Layer 5 of a small transformer language model trained on English Wikipedia (11 layers, counted from 0, width 64). Numbers have three digits each and are written without spaces.
In attention head 2, each number of a token's query or key is one row of weights dot the token's vector x plus its bias. A token spreads its attention over itself and the tokens before it by the softmax of 0.177 times query dot key.
The model reads these tokens: " M" "C" "H" ";" " B" "R" "I" ";" " D" "A" "R" ";" " R" "C" "H" ";" " D" "O" "V" ";" " K" "A" "N" ";" " C" "L" "T" ";" " M" "E" "M" " D"

Query weights of the head. A number n stands for (n - 500) times 0.0014.
q0 (bias -0.991): 368711459544660528364328664560468483583559430411371279621138602511347932323383888555567584510508539550407449394436782536371289473670396368559598739625490213540550482650664513556568486538041260
q1 (bias 0.450): 524370553393345571733378456505660476229595587377535486427619641718389504682627503467432480401522337475514404416518465641549346555590603544525354339418417797373326389566567512179546539425811844
q2 (bias -0.282): 699524505423563470607531356525199602593515612385590612582447497624147511587355332572749462696426385625536379537286727424355759785513492403527387506464496541715593492275350509370458441427513432
q3 (bias 0.327): 456445539531689432501434370496385246388476479475519535540721543574431501583477621494620699525371381542468660525550555552560551493484525465484460497703514493356476413662383425614382463429625282
q4 (bias 0.151): 444398474447391516555399551486431586572381697513500663524441646362350335481628591582611537592358434534523510586283612662354445255622361342793610669486562358456409403543513526469514543491406678
q5 (bias -0.545): 595555775484499435476540648965629373466458379535613448589315492410314523572364727532547478416510395520741608623295745472458437494498442541345522596532436358340561570458520614532454297463142356
q6 (bias -0.850): 509805370538755472332466500584628357511264433374517424493209547628649583449463383579667575442321339341649509622589690380430589555634572346546671611438519357600405421601783483774336445462202315
q7 (bias -0.506): 571581756352665256515545584479435460481609566397518625535224547591658559241360691335474628416408495566538498537611376532204251572497388214553363635566617283662608474665534569771669437349513234
q8 (bias -0.179): 504794419712458363534602392466416379497487581411352525409347528502446647499583539502597548551459397526479390614505493337412319513336397635636565340369601345537488522508355536759700652496586751
q9 (bias 0.058): 596356482507529511591458517500629429618534535488305431685581331309557464494260407519560395613727496631378588499288643577511583464587425354629667322301560537541550360587294540624479342687564444
q10 (bias -0.182): 477509728604562488687611733459327476648380507746491467340287466432535677270485749472376541268474587463424581470534720552331530453449536464362542418516605501543289419571490358642495592531481330
q11 (bias -0.053): 595613707455578275483553358599460547508308508516632366454174463467507585769510564463403501773623582436365544518566579584295513601487367399315551609407388608400440514475609440554285571511722446
q12 (bias -0.242): 583514340588426520620549388579422605483650741663584457525365618288470504523516478318567343365636473516522456699482513596607561625571385594652334463595535177540407324536563407599409639341237476
q13 (bias -0.937): 618610517420634483378477551445591446542484409616454289692517461594621579406329468714775474129353552405503554556558662475434148436480722425500739482516590184415451497376481831582518709393292311
q14 (bias -0.286): 572605564496797386547445405519421620527352845446549235846372499515471529407624528416529422397471421459205337468379669439526540276404483335514604413450554489747528534722645742581464506463340391
q15 (bias 1.172): 670527405309297564408642473331542499482539379567583407474750543437410199774421451376235637446386589687574586543407370556527513515610388843319550438520690731362502448439375276286519535430888814
q16 (bias -0.803): 651639506281730377477366554529387315451428643389431392528403393428529554287752688552880432397463531759487369379430830452475638545689470203645439628528604454589367397501410599551489645566091460
q17 (bias -0.259): 521749515579674429434528625495452396423638541536256533434424526296356540504445387499644242614302464467460372520610555699551504505634625486467546482565437316506359562559585662688582369573391364
q18 (bias -0.549): 403634803361691321565299577438580430591342529529465376657491439446775502399487471544652630694536325363389390525588689536448506576385508376520567447505387288710568707611614453690384425201335349
q19 (bias -0.415): 366537486243716673555761515654603419398536499592486509360428325334469573390479486441592604553408452483419583508471397507295410463589502615414619444522538656506440806461331514700588587471344332
q20 (bias 0.373): 611283660472253442416715561443526542445447348366447410529559572519318468753493561545435580399671335531540496547578270581535752395598585514439566519487603643495321576503445264510582189562491722
q21 (bias 0.200): 337632501613426422413599604305532497415486657803448586450411344678521637528613504742665493557609440620351440570448713544723599463426341342345440327511409365540650298445545432462514494482220503
q22 (bias -0.246): 457631435639602520461345662455410392408755518592521505499575568341446453494599476575433562262624460218506540473650518486576422583472425330371489400644565628680675289506378528400541448490595445
q23 (bias -0.396): 489642641554407560391417343541397609346568434714416406625448658441582546342383657481499709362442598500409424795609520348317594286469672356603433362463388363763479331675482627413442667565499611
q24 (bias -0.330): 485471469389613392533523607623371367479509498263557628384360483611624594501445568583610590567531652708375552639687435739260558478413495473437587356518677553469459526339486478466304480427314464
q25 (bias -0.117): 320745662510547514577302597521539414582578282592497552591206329394514438502581485347578488330457470471539572489648329492515534328498510570408477630728476303462576443486510610457584749647623324
q26 (bias 0.134): 488540375454496699389295400517432422481374716545726727651554393340540604729234559466441260566643460494586513527583499448644554519334598538577332711556497580558385551277423543615458419290441465
q27 (bias 0.021): 525561799289553386362544471382460499474464510565401308529692583494702516290756562302443470535624335463976416496509409592399596432532195337483683582413625501522493455482410627566605487690542209
q28 (bias -0.659): 506739565421397547612531628424570468490425714328546212574376665478455476304581495380598458446524478465438555392503469591635657430685230275489538355404729517177486724434476556602554723453675350
q29 (bias -0.582): 439582617472710674579595864349315517675545470381302443693536510516490775404460408396458400514387655544446459746648452327333421396569396304548493462357371445281551536457451546839373535535461579
q30 (bias -0.904): 500531342508474607425599754431338309656467465639441507747259542524391635240353471512557587478462631487528554522840552452344361695405459359454529642734529458529259468742641617553450574494141204
q31 (bias -0.268): 402479540448594398581492411564492350770377467445255489729365478422429504484481461580596424451562451552510561625690441505483651546605497433544577375536521259625494508509540588410447593542388510

Key weights of the head. A number n stands for (n - 500) times 0.0018.
k0 (bias -0.624): 636555699374602411306513599232578628514731609414496497516644653470566462423664378353519395476433392463590435539313545543569346368559313443464515399364583718539415401461588594549597591555511454
k1 (bias 0.682): 442337499548466470518570457781406314430503492449635633578485586650455307545531486646471564521429645487530568559560430481394403584509479505540376592657429231493500338733393473486533431378486553
k2 (bias -0.287): 618564592457716384601513398562559461502475679551515443469363445589397567558535380541636366594484332619483408522236503458313489575371517486527471398421493440655674572511600607595451414415443483
k3 (bias 0.506): 549662512439444517547593398608463577433468476474349494569351551499454476422556540479504541578362472519433554490479529602522631496406457449434461482368558431394486484526633511611491688508358586
k4 (bias -0.214): 539518422491522451412523426585510461590499505417610564552584661427496512464546485551434408581482395725486507450472502490494438462547555569509601486460326509482424435343392698373592654450402495
k5 (bias -0.603): 551588577400353530567525567372494651406486646500497513351495543555470463543582460369589439349484374684560391746427617529441588533569346522592502550509624564569470330427348538516594397481358429
k6 (bias -0.689): 579600653276498450388473575295607614490452431564492486552548392504634460411667486632445399495526408544515359494472584579539543208445210633456509564292666640433633510452485569519458685430528502
k7 (bias -0.613): 393327575260468483630541651496525359579605500346397432657621454345440536498536576391619377480484535607437566500526477502390447465547430617592524423366633596482351657418564555645442400614429622
k8 (bias -0.243): 322471561322529572491615323406540639642649362480627699448480488587598490566578552406347551451558410441348583493369508649562546430411548569534534463501480500643299562452490515486362509331502612
k9 (bias 0.212): 390634495519433248329446430629362555438563513496425579494463458455410559573481628467542493563570416467475546603619499549540521456548410466573493306480485515613633564373405443475482570607726471
k10 (bias -0.640): 593498590401392567524529690477526467599537461509532582321405543372383568440583604496391408479546377544538527362569454522590456566547404312547501381553714568302459478497524558531501560551565514
k11 (bias 0.115): 475380605448459625474406551569631503287479524410473681437515459530546520511374483541478509652344446726488402330554538596543502551397436483458373401533574552484565599443515558451568440298643638
k12 (bias -0.613): 492585524406641551384567613417460574535496476623611363648370604427591473565415459509496459427514465667319388390448582481593401525511302324518639610566509457676422603445457464427613443538360545
k13 (bias -0.649): 501584655394484591410295508375473695502433483465503331421555584440515439487602543492595305494697471419603459661438509478517462400608397691617556476508525577324254507476501419552493671523569452
k14 (bias -0.374): 356779546553534552337470462296580577520608453384507488554470386489509441493529364539453280590527410586644478348530433534543406514588327578688423483484464610449608547439554537660342556453521548
k15 (bias 0.643): 483388350555513598345541324639490517535407407531606567475474617361477464532475669437470608592562600491460608667515617373539590468527678437424305528517573340424578449521482496355646260465516586
k16 (bias -0.750): 507576601389611383450605387236607490481465372508484555543461478437600306483579436515650425478523410605566558623513308591434470477608269528405653314552537471439505624365499571547610675527571482
k17 (bias -0.567): 426621507394437461484448517504511513572397346446503615524428598502534501358533412406516431504582523486513427435386761657515590449492290620421736447488442536480551554452604481446514433571660520
k18 (bias -0.533): 428483629406471589514415620360498627441468472489281495585517399508493539435530563607614456639449491563488455457509493600487349565402438639582530565444507498425551372399464523605338566577722430
k19 (bias -0.699): 565465565475353525427736465439568481615373467403404454510484321600468559586493414518483497524493541543416557647509602554458521432599504526562516547637574571333386530337546493365348464547607563
k20 (bias 0.640): 490405356473575548526617518615474435394608388534536403429485553662343451377517540423532475356614718575569561539478614509474494567406560296493404597480520554458733369399506459486486503400638467
k21 (bias -0.462): 464721634448638447595539593318496483524483511551533498367460526349645676396513500519546646647478454412415541364547567526394503554528324487401486501532521443625416413411574471591482537280547452
k22 (bias -0.281): 539563651604412460505651558521349599499562379476392494503487524305541495545444469499358445502542578374478475579521553467466349458354556604535523352438575445578508527651521487642673481573393429
k23 (bias -0.461): 593584617306462550534407608549504597596540320653490467575645395413542512384440439702517522474615344419643413540411496490548388438526488407487525378618446481454415498458436508669444631522313593
k24 (bias -0.512): 500351427571506360631549614519567497495476407590550457521493433446470473437498455515606382645400530581406471583535583656487447552573465411469466416388655672442435511472514535581383560356510554
k25 (bias -0.002): 531477558566378547492515501462528581482445369477463621525488559394618730530474338390404608452612542467493485500425401370646626477411415552564616412421607409418302470449531533520679543576570419
k26 (bias 0.436): 550471514504533479525528528515595569406551538419423462570403493478544536648211455463759527360521419495493389528474583592558435413566550502502725616542431355437537527617519479546500517322369379
k27 (bias 0.122): 389574487418378535513486436385583412472533336305361405590513516313460488727586520498533444388632470610510557546743455489510601363327492634492457396595453697345483496345392450553735437622859645
k28 (bias -0.576): 484453518394504494304581306452448471411415406501589527470529427439482398616565358405274424524374353637587672546616495441553488586531378605581611575518536507427537554407435412611604489623977654
k29 (bias -0.592): 439483687366536439335615452615486587598372315485502486499585427460451456484495431328523488432617537520692406387644405584481563446574551586321555466413451708461466534493356543577339368671721708
k30 (bias -0.720): 558535578447510488435552684390591526554475608441569275640476478364549568331511552404378488531540544509559441474472518543457556493493362430451792348462603564359515568589451490563413490517435551
k31 (bias -0.519): 461526468520598436461573489559548585457425467454553474551483602510545539376450490629460620513592492539419433483409449516485529560487441433597643344315599504435457525421366541633526498505570453

The vector x that enters this layer's attention at each token. A number n stands for (n - 500) times 0.0087.
0 " M": 404626705470565502473466586228586480724577583549391541672419411252511516508527300593555410440597324644567345348516489666454445487585260536515622376421586642566442352322499446541349560657607667
1 "C": 507563542452494374531387643269477555690551482362513434512543416290503518404664399503617304626435367654595535404385460702532383411568190599413560493446705651480568420431356477735446706547583642
2 "H": 534551610414593510419369684425563479625579466370489296568500448281471521383708367415579408646440346604494410497473551676550291456534210651537635423417524659477627478404439392708312638699599577
3 ";": 323650440325544616480425773388527514399573390458520402494494420340642517464634248476443360604489464691603427586379541611502456445590225477528574268460531605388396571489434699657478594724609630
4 " B": 428601564490621469446376529244683531780436546458405518564509543249529389553564426558461395554461319697552507467529425752404468510482276562666560344423586512480463394193600482639458591733529516
5 "R": 404536699420464506551422634334446419650514574517598400578520444274528543447790475351690319665378282584658505439456554561497312454521213641559505366448551446413493508378427490590457626644690642
6 "I": 488454498331593351408388603201457499533468467391507435503349432472569593431693517538488426561430253579559492581532624619552275399581251695530634526485552586383593483440390653691361564755665643
7 ";": 308624422354541640448401747379532493366549366428520423458520425348672492512669280502452395624458489660615479567402562582460457438578205520522565271450523595397418570479404723657496546724662637
8 " D": 339573582395592559415477482173692432734359591542379472548378515304526437509520393524573466608531395590726579533634521741377400429469329704588496338388571602520426383275425636560477557549598565
9 "A": 518510498350613335469372599279441409477484477383459494568482448417504415480713441638636492449446415516532511443422406680438378471604228774569596487543649601364638455319416584665360494779678687
10 "R": 383421582455417606446416642316470457536519512440580418497601337351495571428760533353650337637381297557612499565554583595531345367509180605586597426474533517490552568384336465724436568657773566
11 ";": 291625427355543642447381734398543450348529368413502432440511441362678486550678305503451414623451484654613506574423564569423471451585214548507527296435487598369426580466416716643514524738704653
12 " R": 408545710518510615456391469287553458732448576539435544537469470290597420666664395387561438563433410592626615338601626632303344472522286643491513341384489435453462557208467561596490571715695479
13 "C": 451477545517512443461286565291450494620528466300518503487571449330566478513681432565585373654385432545554627381485445650502360416501208773379520541461670606377619437397323511698486632552763654
14 "H": 480478564470585563350339610471559398550561425309507305530505487337475486459739402457515475656407379545474510528580546654539256469486241735547586424437499653399653507400407377685363589698783595
15 ";": 266583359361533667428380679406545422373570368417526411442528438366645500533671291503426406628451476649583535580468578590463459457602243518564520287465484590344410589493414696655520535714763636
16 " D": 308549552427600581419467426220677386721351560531393491566384515306503416537519395523548481597540423590712628538674513756373410450472358725573436341389562596467427390270418611541497529572678595
17 "O": 408481530371471295486545585289509307477528451327583459581543422339427512511701516553556567581449345505625508492451544602420408416562339837578502439561635568370687429314406528622334533747765569
18 "V": 436453517480581511520402570213549453610604415440426486493494299449546612520625605533607306589410327533621545568659575583444420323438247590601572534419475597411543479381311380700518351576861664
19 ";": 280561363394520666404409672416528423320491363397517417461527437407617484572638317512469412577438480680667548564486567548425542504579224578512462300440472598377429602498387715672507465768747647
20 " K": 340634609521693495399471464476688485640493534433488555667402444226442365654566452550498443521347363625448661401704539639453325423491329678562460360412570650465332433271444487503490492645750596
21 "A": 446438434405618398477345501329429395457526466326440548504474470421450469501695373555569506447439344584463566509521397692514334469623287732619508446590626595307631450409390540667486567797833652
22 "N": 455486551553463552375470603291404377487492429405390574502553379481456487511665461409545504681363393493541573539598493616574225321437197586539519486546529581471506569450295526685509593663916677
23 ";": 245555352399523669439380658429518412328502362422496436431528418364635503605655317499473428619453496668565571603460575567451514476582252546538453314462481598345434592479388686645529477757788654
24 " C": 349546528570481520356436456366583480749508546442405559508410557285495534614563295471475431612486394596510732494684474740445401540610297715384419448425509562466515355223376645562485448634767529
25 "L": 361412604567554585405355546259468268536453499372524439602552472357454535601662509475584501676464356598579569554441454673497290397464311736484491423569469550345673477398450446596477414585837745
26 "T": 283420399453492483402433540368615465512511451428566396578517390342476593531773483555541445652386377645615525541598461707456436408404318671586465528395474581385532508488309364664389510709898582
27 ";": 243531331417538668436402616459536367337500351392522447462517436422617496594648295503469404584431477644630588601490554555435523450590272536567468325468461591342417601516381698659522455747807659
28 " M": 302536614575637561362405386369626357671511601414371632636384454341453470661563303548538516391561428576558617353646534669369452526556339636509427374455512564402475392301491418594503432710822610
29 "E": 399491398469510353614564487375396344561503399309528524536507453363333483432623429431571444512413354601503548560542527681551357389520340714490416478576527718382678530313385577576580548759869662
30 "M": 381383520565537556370393522398511369580573452332432556589495361426374529569732553536546451522411460461523529464600450511477479433548217661552572375534538585410633430393426329704416449657973685
31 " D": 256442519462583582441497394342632322742344505500386490546408450399441458508517431499562478603538447629685660552766471786344440450488405659582382386441484617438441395336379570553458460630788604

Token 19 ";".
Which two tokens does it look at most, in order? 19 ";", 16 " D"

Token 8 " D".
To which token does it give the most attention? 8 " D"

Token 12 " R".
To which token does it give the most attention? 12 " R"

Token 7 ";".
Which token does it look at most, and with what share of its attention? 7 ";", with about 50%

Token 15 ";".
To which token does it give the most attention? 15 ";"

Token 11 ";".
To which token does it give the most attention? 11 ";"

Token 26 "T".
To which token does it give the most attention? 24 " C"

Token 31 " D".
To which token does it give the most attention? 31 " D"

Token 14 "H".
Which token does it look at most, and with what share of its attention? 12 " R", with about 40%

Token 27 ";".
To which token does it give the most attention? 24 " C"

Token 28 " M".
Which two tokens does it look at most, in order? 28 " M", 24 " C"

Token 22 "N".
Which token does it look at most, and with what share of its attention? 20 " K", with about 80%

Token 13 "C".
To which token does it give the most attention? 12 " R"

Token 17 "O".
Which token does it look at most, and with what share of its attention? 16 " D", with about 80%

Token 18 "V".
To which token does it give the most attention? 16 " D"

Token 20 " K".
To which token does it give the most attention? 20 " K"

Token 9 "A".
Which token does it look at most, and with what share of its attention? 8 " D", with about 80%

Token 10 "R".
To which token does it give the most attention? 8 " D"

Token 30 "M".
Which token does it look at most, and with what share of its attention? 28 " M", with about 50%

Token 16 " D".
Which token does it look at most, and with what share of its attention? 16 " D", with about 70%

Token 25 "L".
Which token does it look at most, and with what share of its attention? 24 " C", with about 90%

Token 21 "A".
To which token does it give the most attention? 20 " K"

Token 29 "E".
Which token does it look at most, and with what share of its attention? 28 " M", with about 70%